Layer 9 of a small transformer language model trained on English Wikipedia (18 layers, counted from 0, width 64).
A neuron's activation on a vector x is GELU(gate . x) times (in . x), where the dot is the dot product.
The model reads these tokens: " \"" "W" "hen" " y" "ou" " l" "au" "gh" "," " y" "ou" " s" "on" " of" " a" " b" "it" "ch" "," " I" " f" "uc" "k" " y" "our" " w" "ife" " in" " y" "our" " b" "ed"

The vector x that enters this layer's MLP at each token. A number n stands for (n - 500) times 0.012.
0 " \"": 416,552,232,552,418,408,555,437,512,614,779,458,459,418,552,519,468,501,514,369,467,362,779,325,368,414,650,529,334,417,539,636,474,413,588,472,583,527,602,338,503,427,278,529,346,548,520,400,434,415,748,450,490,510,772,478,379,412,400,367,614,561,492,518
1 "W": 260,403,208,504,567,543,606,449,630,506,497,452,457,644,719,518,308,478,377,566,581,614,661,512,425,263,523,603,461,539,603,708,337,497,666,573,509,542,519,471,510,413,517,586,454,522,510,585,600,457,680,449,621,486,634,507,494,527,482,586,553,412,459,514
2 "hen": 502,488,387,537,477,652,560,491,549,455,552,471,587,566,441,238,503,577,496,641,575,496,391,263,610,426,419,295,394,538,618,698,567,563,717,383,435,729,358,319,496,405,572,524,393,569,476,490,430,357,742,530,476,699,529,380,473,382,401,509,560,308,465,512
3 " y": 498,351,258,580,635,369,494,628,599,580,545,330,504,416,690,313,650,519,663,728,516,593,488,381,367,364,658,587,417,502,647,646,441,501,484,489,449,520,476,291,386,496,503,545,507,325,500,374,437,381,661,466,583,577,684,537,434,472,606,723,457,553,533,651
4 "ou": 505,507,407,484,309,468,594,490,505,571,648,403,467,674,667,262,504,711,561,571,440,518,560,387,368,518,341,314,300,508,601,712,515,394,400,388,471,549,262,463,323,624,405,478,387,627,426,380,330,420,684,584,532,426,694,595,371,506,519,538,581,564,672,598
5 " l": 392,416,270,490,683,359,572,581,487,516,403,512,366,466,656,453,556,598,634,543,482,696,540,399,354,444,563,657,262,453,589,518,447,523,201,505,556,398,605,427,373,409,284,446,471,499,544,375,486,334,548,352,588,628,680,628,340,469,554,569,572,508,554,629
6 "au": 611,646,383,643,651,499,569,666,478,460,530,235,489,568,577,538,542,373,421,631,576,468,492,633,552,538,477,535,281,447,432,484,388,300,566,394,604,657,170,476,594,359,494,366,435,352,464,407,426,420,480,368,541,632,647,561,472,666,608,435,331,505,707,557
7 "gh": 626,469,492,583,871,579,423,539,742,369,466,261,605,717,544,495,374,382,406,485,558,511,405,475,522,468,469,448,373,538,536,453,479,465,664,428,555,614,418,677,494,386,525,434,512,290,462,635,401,486,649,389,417,607,697,702,522,448,346,457,403,386,362,538
8 ",": 557,552,416,464,461,487,508,422,478,391,369,427,554,471,463,393,374,590,409,486,605,378,546,391,430,63,411,402,436,466,546,647,519,514,526,403,577,489,277,567,490,393,449,559,377,694,516,500,312,381,676,554,526,623,516,518,529,463,731,582,596,389,452,410
9 " y": 505,375,264,538,607,392,512,586,611,562,515,366,507,434,685,304,612,573,566,680,467,619,426,363,364,390,683,622,446,452,718,578,356,432,528,416,466,495,458,309,347,512,515,557,524,312,445,417,465,427,671,432,604,534,687,590,433,459,602,734,492,539,535,672
10 "ou": 501,498,349,483,315,463,599,495,499,554,630,425,434,654,647,256,472,757,552,536,439,550,522,382,384,479,329,340,273,494,586,686,495,394,414,367,486,552,262,473,359,641,405,473,390,601,471,415,305,452,695,578,518,434,729,591,384,511,513,502,540,568,696,567
11 " s": 427,430,350,602,592,421,555,624,545,501,449,220,480,489,540,375,368,653,696,457,496,639,590,465,514,287,503,624,345,559,522,612,413,468,445,634,685,471,463,533,381,260,408,476,406,263,418,536,558,229,473,376,629,504,588,666,444,460,584,532,624,439,553,569
12 "on": 589,470,364,503,552,568,266,520,742,364,524,547,541,552,468,323,426,518,434,744,408,426,632,454,361,667,379,284,346,450,580,674,509,368,422,601,618,545,567,405,536,310,482,466,410,615,500,623,350,411,538,388,419,651,751,543,508,530,370,425,416,485,481,408
13 " of": 475,558,309,373,540,481,341,583,525,391,308,545,546,490,446,564,552,447,547,441,627,516,606,331,533,204,486,478,429,269,447,526,737,451,524,422,538,662,434,535,442,298,545,666,487,514,522,451,492,412,576,516,529,797,455,483,450,623,453,463,773,462,619,423
14 " a": 464,314,288,592,470,519,505,431,496,631,586,595,585,518,331,472,386,641,775,578,607,471,713,423,409,254,621,684,372,398,448,575,447,358,497,372,462,631,454,507,431,641,547,597,471,509,601,436,460,287,615,548,648,631,528,580,352,521,472,616,672,473,585,453
15 " b": 496,341,343,470,511,366,535,619,468,436,366,271,300,509,658,458,415,432,430,565,497,412,561,480,499,415,634,688,431,541,515,437,244,466,404,391,494,638,580,522,529,285,462,505,442,376,485,546,732,364,653,562,670,539,727,675,541,517,670,605,638,474,636,517
16 "it": 592,535,399,663,594,469,620,664,635,168,520,567,648,524,609,456,335,454,459,402,151,474,352,354,357,582,638,705,494,369,468,498,478,487,460,440,562,500,401,525,426,481,514,434,423,449,645,468,514,323,598,579,576,574,726,520,408,565,602,444,495,352,297,646
17 "ch": 690,476,343,382,492,479,536,536,809,359,384,302,565,342,422,396,458,478,508,662,671,579,553,544,428,445,439,431,290,647,543,500,581,489,519,585,705,660,557,657,512,339,501,547,512,453,412,490,469,352,656,582,504,478,685,544,533,520,529,457,721,566,475,637
18 ",": 573,552,378,472,505,476,486,424,458,386,362,418,508,419,530,381,384,617,446,477,569,356,556,420,399,31,428,415,425,450,545,628,482,535,541,386,566,487,314,586,508,422,464,538,381,661,542,523,342,400,660,570,510,595,519,558,516,513,706,578,651,416,466,393
19 " I": 479,467,285,439,377,548,663,606,419,687,602,548,586,653,404,377,285,490,322,377,601,386,635,467,463,499,548,442,426,519,535,695,463,458,514,403,501,499,312,371,540,651,533,558,364,453,483,454,478,436,691,347,432,450,678,562,358,636,553,570,852,509,578,598
20 " f": 401,504,363,629,666,433,558,578,503,443,386,304,372,477,609,566,359,468,360,557,732,537,705,454,586,409,492,794,313,351,449,572,301,507,383,402,534,588,492,556,466,391,558,459,440,367,380,471,660,497,571,328,638,399,615,647,412,513,429,535,614,374,416,448
21 "uc": 616,633,442,675,590,532,466,548,443,524,556,552,703,443,627,139,415,487,455,521,244,507,439,365,628,538,454,636,468,559,358,237,455,439,465,460,515,700,438,374,445,92,381,432,525,438,497,594,564,492,543,375,482,501,653,498,537,575,554,515,569,414,480,544
22 "k": 566,290,332,481,682,502,475,670,585,600,333,411,456,466,495,283,400,498,548,868,456,586,619,326,382,539,372,593,429,500,424,551,524,421,580,684,517,575,464,717,490,258,434,465,421,507,469,525,592,445,648,447,463,569,595,311,601,551,389,408,723,452,424,511
23 " y": 504,353,279,557,620,365,523,631,619,609,460,382,483,517,681,288,566,511,577,699,419,615,422,404,411,417,669,688,490,480,683,584,346,415,483,389,513,508,506,297,396,538,503,560,513,310,403,399,516,454,685,482,582,548,632,678,436,468,613,730,492,536,474,683
24 "our": 630,457,478,528,592,539,403,500,623,337,461,545,458,698,641,467,538,458,433,742,615,603,443,308,302,408,640,471,373,512,446,666,660,507,490,387,495,725,386,395,441,501,609,491,308,565,600,613,454,493,662,430,570,506,708,592,506,532,491,276,457,676,505,440
25 " w": 434,436,344,591,556,548,569,581,660,403,452,378,435,517,751,480,347,512,618,553,591,570,750,483,484,214,528,688,549,461,464,651,305,399,581,603,596,505,414,484,629,271,479,517,474,394,436,526,611,462,709,550,676,428,718,616,493,513,500,640,565,498,500,500
26 "ife": 591,513,497,374,635,490,552,673,645,508,348,425,443,563,500,406,535,558,641,710,604,456,627,626,317,247,515,310,185,473,543,644,545,570,537,355,486,543,402,533,468,345,511,505,451,388,706,573,468,326,618,597,462,611,722,367,549,660,531,591,614,392,511,555
27 " in": 476,540,363,365,506,400,369,547,529,459,416,601,452,510,494,568,395,458,630,479,571,358,617,345,549,201,546,599,397,204,375,529,640,461,467,413,741,556,327,468,395,414,562,523,441,567,410,539,617,503,601,425,514,653,453,539,306,355,475,359,605,385,508,486
28 " y": 490,374,352,560,622,402,529,515,609,572,534,380,517,512,687,293,536,540,566,694,411,601,448,368,394,404,705,721,511,463,712,564,328,417,517,397,466,578,508,309,415,554,504,567,509,302,431,413,533,401,720,446,610,496,636,631,428,491,664,720,558,506,511,670
29 "our": 612,439,479,527,600,570,402,447,657,307,498,550,485,691,684,471,535,477,432,719,596,568,442,299,303,401,640,475,368,528,459,676,644,510,484,372,495,737,387,379,436,509,611,515,332,557,591,570,447,482,664,430,600,502,692,577,491,530,489,275,480,672,535,428
30 " b": 490,296,336,467,541,319,533,601,495,464,362,304,308,530,669,443,412,430,470,561,425,447,571,468,521,381,623,724,397,515,467,468,276,466,403,344,569,592,577,516,534,260,410,439,456,408,474,567,704,367,645,623,688,546,707,658,533,519,634,580,635,465,564,547
31 "ed": 630,320,394,617,601,356,462,711,621,445,410,557,497,485,629,480,495,456,523,645,318,409,393,397,274,323,446,587,343,412,628,461,536,338,568,576,515,567,423,656,392,367,602,414,333,569,587,673,483,311,648,538,537,439,674,517,588,484,504,421,570,410,262,577

Each question shows the input weights of one neuron of the MLP. A number n stands for (n - 500) times 0.0013.

n23 gate: 627,500,534,677,449,349,628,702,368,466,603,471,700,590,609,373,486,583,546,429,649,425,433,730,424,355,412,682,425,493,473,419,706,532,612,512,337,326,392,389,571,475,669,502,568,612,650,129,489,683,503,513,517,417,552,591,365,567,460,614,561,659,536,429
n23 in: 437,571,409,518,474,705,612,736,619,668,437,253,569,194,570,602,563,548,340,546,446,682,630,479,481,416,662,325,527,349,506,415,434,573,345,434,545,500,416,570,440,401,715,475,443,569,518,653,387,438,454,383,542,423,473,453,483,345,278,397,542,392,693,479
On which token does it fire most, and how strongly? 6 "au", at about 2.5

n46 gate: 561,353,457,533,551,481,495,505,403,388,388,645,520,411,526,512,677,656,463,430,724,377,687,388,449,502,487,202,409,431,662,544,568,517,541,544,200,583,506,662,522,658,397,388,372,545,595,721,459,585,417,457,379,506,262,486,426,550,433,539,664,719,792,491
n46 in: 601,452,639,676,618,471,676,471,475,550,430,393,840,476,656,715,458,639,597,564,593,494,575,604,422,582,189,514,482,617,412,522,517,593,414,741,469,499,585,349,366,485,529,620,763,433,405,453,626,468,598,411,492,612,513,625,547,533,473,823,521,530,677,361
It fires most on token 14 " a"

n49 gate: 498,639,501,682,438,497,509,636,451,771,484,403,681,530,541,322,504,670,325,382,416,481,616,634,700,546,535,493,601,528,466,381,582,478,465,530,470,378,506,408,436,490,509,514,591,639,579,601,586,318,348,349,629,558,455,476,242,462,486,578,531,343,580,476
n49 in: 565,479,376,684,515,402,566,568,439,632,507,536,656,507,494,479,653,720,501,456,603,431,797,430,521,444,452,337,428,546,348,397,551,751,315,500,317,436,350,604,630,672,422,364,530,572,588,589,314,521,579,514,548,572,364,563,468,556,394,437,477,560,682,484
It fires most on token 19 " I"

n44 gate: 469,600,763,620,568,642,337,618,469,663,573,312,432,654,501,599,550,396,490,592,528,476,407,382,462,459,500,227,488,388,608,520,569,551,369,298,683,501,343,628,565,374,452,373,405,769,632,416,407,545,351,360,438,496,486,633,569,431,382,423,540,409,598,535
n44 in: 573,661,298,426,466,583,529,567,437,567,555,465,703,520,560,400,470,654,297,283,324,463,691,646,392,568,426,461,408,530,445,397,425,358,552,455,347,522,356,361,499,495,684,444,595,499,324,519,469,433,324,561,335,584,539,442,401,633,615,337,506,482,337,531
On which token does it fire most, and how strongly? 6 "au", at about 7.2

n8 gate: 583,519,489,897,519,448,561,547,519,365,499,541,553,382,559,430,523,639,575,575,592,816,689,547,454,365,486,571,637,329,417,490,538,591,626,368,352,521,537,376,463,725,292,318,500,400,483,572,386,475,461,638,530,632,351,440,415,436,406,680,535,611,599,464
n8 in: 510,550,517,418,465,611,575,339,405,544,770,377,211,720,597,468,432,353,346,423,288,379,470,463,518,429,535,620,696,522,491,401,295,466,483,424,546,418,452,507,804,423,617,448,504,407,371,605,599,344,407,433,367,303,562,497,485,359,711,346,525,357,481,393
It fires most on token 25 " w"

n19 gate: 358,629,554,658,360,473,488,297,402,298,474,675,426,631,451,558,563,677,496,258,330,600,582,474,740,361,436,497,628,467,613,600,402,671,615,571,403,579,566,446,584,458,454,472,404,486,503,563,609,618,610,483,501,580,498,432,518,420,696,619,432,388,608,534
n19 in: 503,418,620,452,284,683,293,441,568,149,533,374,593,410,439,553,532,621,427,646,341,584,620,409,732,511,247,401,412,376,538,676,439,403,368,434,602,667,459,564,538,561,421,661,568,416,400,397,513,618,526,480,558,723,690,551,550,394,507,627,640,566,695,530
On which two tokens does it fire most, strongest first? 2 "hen", 8 ","

n6 gate: 586,507,614,476,442,621,523,250,488,374,632,495,629,447,643,596,650,426,362,233,368,622,531,479,562,549,553,600,369,720,547,472,454,364,392,453,292,419,324,523,629,650,485,489,627,371,447,462,530,631,561,684,512,427,560,595,489,478,617,180,390,628,389,355
n6 in: 431,512,477,470,466,467,626,409,454,732,403,596,685,454,769,157,507,443,751,682,550,646,383,525,583,517,431,331,614,444,464,283,327,521,382,434,571,594,359,603,216,569,564,624,460,648,618,606,407,443,618,442,320,528,501,436,385,425,375,503,484,534,655,477
On which two tokens does it fire most, strongest first? 10 "ou", 29 "our"

n55 gate: 610,477,599,544,411,343,483,736,483,442,607,582,438,641,477,564,441,449,564,642,506,403,270,492,379,581,315,592,385,423,709,419,499,719,706,540,526,568,653,413,450,748,298,540,374,562,410,608,428,272,353,468,713,555,551,561,353,469,436,460,617,421,341,542
n55 in: 497,707,411,575,651,695,561,393,425,528,624,662,405,548,377,348,543,392,574,401,579,517,502,389,437,369,519,493,304,463,430,478,585,490,585,696,574,521,469,295,500,594,616,606,541,435,581,369,657,557,480,474,338,512,722,461,512,583,671,494,555,564,247,442
On which three tokens does it fire most, strongest first? 16 "it", 2 "hen", 24 "our"

n31 gate: 463,547,557,542,496,620,655,369,400,616,396,730,470,688,563,669,634,801,523,611,559,667,421,423,649,516,402,209,594,510,468,349,449,543,433,518,493,380,616,205,704,507,436,609,334,703,576,645,673,640,473,716,498,575,428,535,502,595,399,614,429,590,786,456
n31 in: 622,378,502,683,392,419,674,575,439,458,520,513,311,431,494,539,346,445,638,604,280,627,559,295,476,664,519,429,265,455,457,560,366,379,699,595,405,638,635,464,520,284,697,536,223,533,699,713,485,581,399,314,606,624,649,452,487,343,495,601,236,483,271,537
On which two tokens does it fire most, strongest first? 2 "hen", 13 " of"

n34 gate: 579,524,701,590,443,482,612,672,600,597,434,716,274,511,507,444,666,530,421,281,401,640,617,381,473,653,392,580,470,447,560,352,363,427,536,596,392,759,555,378,478,519,343,304,356,446,516,594,639,546,483,375,430,520,608,377,459,402,543,391,652,491,449,589
n34 in: 503,494,456,374,453,686,396,420,650,424,451,417,524,253,681,468,563,492,597,472,511,425,582,751,226,705,443,504,561,237,803,550,458,646,446,477,636,574,552,490,463,573,336,543,346,395,433,584,555,522,730,476,688,537,666,346,513,673,392,470,563,496,578,414
It fires most on token 0 " \""

n12 gate: 639,592,642,526,391,583,409,591,748,580,423,711,359,509,526,688,540,598,592,538,587,445,456,357,217,555,630,732,432,397,421,454,352,508,412,617,422,578,314,671,506,384,448,322,567,467,467,708,365,405,499,441,468,318,298,357,434,501,717,674,552,479,506,441
n12 in: 693,443,339,379,470,700,592,426,553,783,494,194,556,365,293,420,484,206,332,651,448,603,534,309,497,709,490,430,511,475,427,185,483,483,615,550,530,387,484,394,490,470,378,792,564,621,467,406,578,491,518,273,776,448,523,576,399,646,385,672,462,539,545,343
On which token does it fire most, and how strongly? 22 "k", at about 2.9

n59 gate: 402,535,577,517,525,743,410,493,597,584,297,362,443,509,442,507,557,523,472,418,468,455,492,592,432,487,530,369,437,671,409,759,547,387,416,546,551,540,460,552,444,535,561,412,632,512,520,366,283,777,483,359,487,696,441,469,667,539,572,551,494,414,783,691
n59 in: 519,597,557,498,453,579,627,493,496,451,562,679,504,460,460,542,535,463,556,686,486,503,492,741,381,478,445,465,287,493,524,468,419,690,422,531,652,369,438,486,313,375,350,262,539,370,649,466,451,607,528,542,372,675,407,508,580,479,361,517,568,562,646,504
On which two tokens does it fire most, strongest first? 26 "ife", 6 "au"

n11 gate: 552,419,426,567,364,282,617,231,647,505,647,528,549,413,484,554,416,381,508,687,603,497,412,537,456,624,566,424,331,448,400,494,574,449,408,706,612,441,407,609,666,745,569,407,479,519,436,659,579,632,329,437,496,444,587,583,629,520,534,378,632,513,319,554
n11 in: 496,561,546,716,352,319,643,521,447,466,421,490,478,368,588,337,697,445,541,641,399,421,469,566,482,628,477,436,424,646,565,507,465,387,521,612,614,597,319,453,510,548,589,212,461,628,343,514,654,602,350,606,386,439,711,383,760,637,453,447,571,567,575,635
On which token does it fire most, and how strongly? 17 "ch", at about 3.8

n20 gate: 470,545,551,733,756,539,325,513,574,672,800,590,578,423,485,529,522,501,555,461,490,507,534,345,352,469,365,444,504,489,389,562,304,516,669,373,439,488,431,440,457,745,502,348,620,338,153,604,546,622,377,504,573,583,407,472,412,432,502,548,445,521,431,435
n20 in: 465,560,515,359,430,408,414,467,658,475,543,582,563,285,768,618,628,460,283,469,492,563,520,433,539,664,444,322,301,792,445,651,497,547,478,552,554,493,287,470,389,511,333,506,506,489,652,849,444,412,537,333,826,431,542,568,342,685,579,653,436,563,433,691
It fires most on token 9 " y"

n58 gate: 334,468,487,545,374,464,625,243,301,700,502,446,541,295,438,312,466,551,551,433,361,349,405,496,502,502,569,593,514,624,449,482,534,359,574,488,551,399,492,491,597,734,498,590,613,513,447,412,601,519,570,497,468,587,348,324,411,440,351,759,435,552,548,459
n58 in: 315,387,373,740,356,536,598,486,486,625,433,628,489,677,450,547,431,629,393,589,623,472,644,511,442,531,438,580,441,321,465,524,589,416,370,329,375,661,364,499,322,725,577,387,508,736,651,682,498,457,531,632,343,582,561,355,388,482,442,558,349,642,486,607
It fires most on token 14 " a"

n21 gate: 758,605,505,653,533,686,331,455,548,554,575,420,402,493,504,321,308,513,580,437,574,682,344,604,655,631,506,331,393,469,532,477,692,566,431,484,549,443,783,398,352,494,367,391,612,546,637,530,597,418,477,604,537,457,480,494,619,612,704,372,719,572,328,277
n21 in: 389,534,497,646,319,519,226,521,481,426,667,429,438,389,509,447,713,421,408,564,504,404,597,615,455,371,524,598,491,618,571,177,532,468,560,381,449,548,257,501,533,534,138,516,342,651,268,598,469,628,591,552,684,439,537,527,575,441,552,486,738,373,572,467
On which two tokens does it fire most, strongest first? 21 "uc", 17 "ch"

n57 gate: 494,369,451,555,509,348,470,486,438,604,509,535,498,456,422,757,603,488,486,364,462,692,342,451,649,530,449,558,428,477,450,688,384,701,802,643,465,430,431,571,562,382,342,507,462,525,313,539,485,577,330,418,372,600,484,459,501,509,387,597,538,586,572,653
n57 in: 502,422,540,454,547,664,477,461,401,525,502,413,674,532,526,286,624,738,485,843,693,697,568,567,369,428,721,391,588,374,597,406,517,617,363,529,589,423,638,501,416,499,537,256,571,546,558,424,578,450,664,690,524,334,523,630,428,458,516,404,507,158,486,550
It fires most on token 11 " s"

n15 gate: 484,240,620,540,334,558,530,586,442,668,544,622,615,293,606,287,369,533,466,487,446,389,488,285,566,483,342,368,318,375,561,447,669,408,410,659,525,460,627,378,747,464,470,531,612,415,558,515,522,320,429,587,614,580,553,362,602,574,467,575,580,616,433,540
n15 in: 416,468,372,571,559,532,429,412,605,445,575,562,477,459,519,515,464,596,372,453,607,477,703,451,723,656,529,568,370,600,528,524,463,537,570,320,560,525,350,465,366,285,525,646,554,566,213,487,407,576,540,644,480,389,505,548,720,546,624,498,395,476,482,647
It fires most on token 21 "uc"

n36 gate: 304,775,669,575,563,500,516,449,475,416,659,307,532,356,404,561,578,380,290,559,564,498,490,699,514,542,786,383,542,479,640,510,660,411,564,568,635,329,332,579,761,487,682,570,430,491,764,658,461,783,491,623,478,547,446,393,633,324,406,391,442,555,475,556
n36 in: 420,550,418,474,366,638,609,573,447,602,333,412,312,691,773,577,654,562,389,447,450,539,545,664,308,377,274,662,488,556,800,577,434,684,532,469,473,541,346,480,391,579,438,528,490,647,435,719,702,271,533,468,575,536,662,453,461,728,607,478,581,484,527,515
On which token does it fire most, and how strongly? 6 "au", at about 1.3

n30 gate: 515,635,578,509,105,445,613,437,505,525,464,685,499,557,619,766,459,436,572,512,563,482,623,452,696,706,487,585,436,523,645,349,543,600,473,382,335,499,417,388,438,404,785,402,580,403,649,592,579,652,690,341,438,488,533,529,529,531,449,494,658,467,494,366
n30 in: 508,319,648,725,448,499,503,607,596,493,457,519,410,524,409,254,545,608,442,577,312,737,468,321,539,622,185,467,558,577,369,570,533,433,384,455,507,506,308,398,577,367,526,516,455,540,442,235,434,550,607,492,420,608,698,648,494,379,442,560,519,565,300,433
It fires most on token 21 "uc"

n52 gate: 585,583,521,375,573,625,563,440,614,621,447,460,420,286,428,482,394,582,315,379,489,437,597,455,455,380,488,583,633,630,747,376,682,185,629,590,531,580,417,626,573,513,344,586,441,587,481,514,620,230,504,490,482,309,371,382,563,695,539,724,464,635,476,434
n52 in: 322,516,451,545,609,386,402,536,469,439,575,475,597,618,568,486,485,702,552,462,571,586,465,464,541,572,351,319,510,387,579,657,611,245,429,586,536,571,473,283,289,604,475,534,425,613,591,634,435,559,541,623,583,486,690,433,431,243,671,583,292,677,656,589
It fires most on token 8 ","

n60 gate: 514,519,384,587,512,441,637,577,537,559,664,555,318,391,573,487,409,640,330,802,359,500,506,642,663,681,467,482,321,478,456,448,459,371,508,350,436,720,478,480,559,612,503,335,652,665,541,620,684,416,374,522,328,689,581,592,597,562,434,518,471,464,655,353
n60 in: 671,456,559,574,380,631,584,495,301,575,600,543,478,530,178,523,579,469,367,578,514,457,367,591,364,304,537,301,465,544,528,581,541,541,550,505,465,522,503,385,394,400,449,505,534,494,724,269,288,559,518,528,412,456,540,782,647,420,455,707,506,436,499,445
It fires most on token 10 "ou"

n56 gate: 465,612,455,538,325,271,617,493,447,556,446,500,689,367,531,578,495,682,602,473,972,689,427,433,564,583,287,672,337,297,638,344,291,435,591,443,456,530,374,381,511,473,415,493,433,723,598,710,507,596,311,426,505,655,626,439,436,540,723,443,428,461,594,407
n56 in: 298,407,441,502,410,493,634,642,513,592,488,528,722,625,337,468,155,626,536,557,545,585,403,342,584,441,555,427,445,279,654,391,493,341,736,354,427,276,474,370,344,527,411,354,470,360,538,273,361,466,607,507,484,595,339,487,387,240,579,725,578,492,860,485
On which token does it fire most, and how strongly? 14 " a", at about 6.7

n3 gate: 309,565,602,501,490,290,379,504,418,765,499,468,488,626,682,632,539,456,441,525,670,577,422,679,522,481,456,469,599,404,481,297,347,536,405,308,362,290,541,505,323,433,416,673,392,558,670,701,542,381,532,518,436,519,539,469,552,618,464,560,361,487,610,614
n3 in: 694,504,381,591,602,392,492,525,480,533,236,679,464,326,557,556,468,507,506,563,449,469,373,522,381,299,491,512,257,380,449,485,486,533,684,629,574,556,487,566,377,452,639,465,490,595,344,643,419,822,260,508,553,496,553,596,478,407,459,655,462,417,260,485
On which token does it fire most, and how strongly? 26 "ife", at about 1

n47 gate: 359,672,434,401,550,512,511,332,454,252,552,644,482,453,515,428,609,424,435,405,531,577,422,551,473,532,604,675,642,408,585,503,421,439,557,499,297,530,631,303,422,735,310,633,485,643,540,575,426,579,521,567,560,402,464,466,530,336,686,756,360,543,627,474
n47 in: 573,375,608,383,483,340,632,542,448,408,623,607,272,519,620,588,485,415,761,595,621,494,712,627,504,788,486,670,719,688,410,355,300,524,408,306,426,510,257,529,740,386,547,558,499,317,440,532,749,339,471,634,415,325,457,381,496,377,476,594,618,557,709,579
It fires most on token 28 " y"

n5 gate: 494,454,473,399,398,475,396,641,653,682,383,637,557,387,624,424,542,550,603,520,342,289,588,531,503,518,580,501,558,646,591,279,390,477,315,492,340,278,359,489,582,728,460,430,465,492,549,391,497,420,453,616,581,465,245,537,443,515,715,590,455,466,596,414
n5 in: 695,672,575,539,464,536,496,455,471,556,515,307,546,594,586,347,715,482,613,546,588,632,503,217,505,377,472,561,348,435,415,616,491,713,677,364,789,452,491,438,489,475,309,553,492,485,472,547,476,694,416,576,217,522,449,655,488,606,385,685,351,502,287,486
It fires most on token 23 " y"

n1 gate: 507,558,534,636,448,623,354,660,633,504,446,374,428,428,465,481,572,398,559,589,492,624,545,485,366,501,441,495,519,572,422,326,563,319,520,519,250,514,616,361,240,762,822,417,492,471,686,684,464,474,332,512,447,613,546,598,279,562,487,529,417,612,448,249
n1 in: 560,602,366,688,631,340,699,459,560,492,580,381,327,548,479,669,467,350,518,607,426,890,482,494,569,595,525,465,676,630,500,457,464,352,573,629,264,435,511,522,495,612,618,543,454,739,493,263,534,547,531,582,487,701,455,630,406,630,305,608,443,343,415,612
It fires most on token 3 " y"

n17 gate: 345,547,580,367,534,651,264,268,627,432,590,570,380,409,379,527,516,511,454,383,429,429,595,404,542,401,476,318,635,713,364,473,551,406,433,228,419,488,654,559,551,450,690,610,462,470,502,537,429,461,326,477,637,516,121,477,842,512,499,313,371,844,457,396
n17 in: 645,319,430,543,568,547,417,644,306,532,781,518,323,573,702,394,542,759,405,647,497,514,287,389,477,528,372,441,345,549,757,463,380,689,398,641,474,598,465,270,393,541,554,461,488,375,411,327,473,406,700,790,639,479,598,615,439,375,561,400,712,217,690,726
On which two tokens does it fire most, strongest first? 29 "our", 24 "our"

n2 gate: 472,729,367,601,489,214,521,547,690,297,546,520,457,646,434,422,560,415,522,360,513,510,425,467,540,623,480,621,384,322,491,362,279,437,628,482,497,519,442,341,591,816,487,480,584,559,695,572,496,337,476,455,626,490,376,246,442,413,678,558,484,553,501,471
n2 in: 518,485,554,579,464,546,461,582,405,640,814,648,470,477,557,523,232,636,613,519,531,415,547,401,543,382,578,309,390,516,348,536,228,337,479,524,374,547,436,671,285,560,707,609,699,466,537,422,626,429,618,646,439,616,395,214,472,381,194,543,595,591,534,707
It fires most on token 14 " a"

n25 gate: 364,562,442,439,372,500,525,486,407,261,568,363,611,502,463,359,644,769,542,474,618,551,475,464,606,294,487,429,508,469,452,648,412,581,552,585,551,298,410,505,392,670,600,315,440,580,509,532,718,536,512,525,221,520,506,336,634,455,290,338,696,447,620,407
n25 in: 422,354,406,423,611,716,502,531,675,519,348,556,478,396,479,436,502,470,163,704,348,512,225,489,545,569,232,509,365,444,455,584,556,472,273,592,644,411,416,494,643,322,431,501,488,420,257,697,568,474,404,421,621,563,525,463,547,466,527,632,359,470,512,513
It fires most on token 2 "hen"

n24 gate: 421,517,726,536,433,466,542,673,302,624,552,414,440,591,601,632,451,685,570,514,620,503,668,466,383,415,485,625,444,744,554,603,519,658,637,531,566,479,454,451,373,565,470,488,549,653,516,646,408,416,464,664,392,533,660,377,471,671,612,559,369,602,506,495
n24 in: 489,531,632,461,639,551,618,821,514,669,489,549,433,455,419,529,345,461,286,608,617,554,702,605,482,490,493,534,531,562,633,568,614,671,428,670,498,522,763,674,455,380,632,479,339,424,479,535,566,494,494,823,572,364,477,621,536,540,638,460,531,619,416,694
It fires most on token 26 "ife"

n62 gate: 561,432,459,513,776,453,499,378,601,445,403,585,558,732,526,626,709,614,446,377,565,413,499,407,546,417,260,622,527,389,472,479,472,498,664,556,552,468,189,490,261,556,387,543,611,495,445,474,645,454,549,471,486,381,295,468,519,611,483,447,424,462,468,617
n62 in: 665,496,590,621,620,570,520,676,492,389,481,659,461,886,461,329,710,526,435,510,278,409,628,542,625,477,589,569,509,504,527,455,496,737,683,473,521,591,482,714,547,572,510,616,529,465,583,479,558,510,470,604,376,429,491,654,254,585,433,685,534,572,572,493
It fires most on token 7 "gh"

n13 gate: 499,633,565,650,337,577,471,501,498,353,587,573,596,472,588,411,683,605,262,509,660,602,397,491,681,441,449,431,545,436,653,623,601,445,484,561,391,472,360,581,511,527,258,573,804,575,465,587,402,628,369,645,482,499,621,444,439,474,393,662,511,473,811,526
n13 in: 324,385,547,564,201,632,252,461,654,698,823,374,637,448,265,499,714,788,387,546,701,381,562,530,378,285,609,501,376,531,428,619,340,582,569,415,383,691,374,230,289,499,627,555,682,559,489,402,619,667,460,608,527,412,620,404,608,632,471,668,695,339,590,449
It fires most on token 4 "ou"

n29 gate: 499,490,683,695,612,533,752,209,382,503,491,503,421,560,374,613,486,534,513,471,477,469,505,729,750,565,571,298,337,698,597,304,712,447,499,614,720,508,502,543,463,389,585,592,632,582,405,372,570,345,597,536,432,280,496,489,645,353,432,520,596,528,441,415
n29 in: 589,536,462,519,428,569,489,406,786,561,449,452,450,615,731,196,547,346,358,534,729,575,630,468,311,475,568,440,500,428,563,564,418,569,653,435,640,718,406,420,390,326,430,461,658,442,723,632,651,741,399,538,697,606,652,464,404,320,463,408,325,522,625,526
It fires most on token 17 "ch"

n16 gate: 407,419,598,573,326,384,524,476,526,422,286,372,495,601,517,523,433,582,534,617,363,740,584,564,485,676,450,367,433,516,532,481,672,694,246,498,442,433,671,385,606,545,308,390,480,324,506,436,393,585,484,527,469,523,615,601,518,419,407,523,534,506,406,407
n16 in: 643,452,399,439,440,347,645,659,475,510,365,552,488,444,628,413,617,524,717,628,722,485,471,400,291,517,541,323,385,377,530,698,722,539,483,708,437,331,264,586,418,343,708,564,401,430,574,363,353,371,615,566,741,566,625,493,592,544,399,342,339,507,389,447
It fires most on token 5 " l"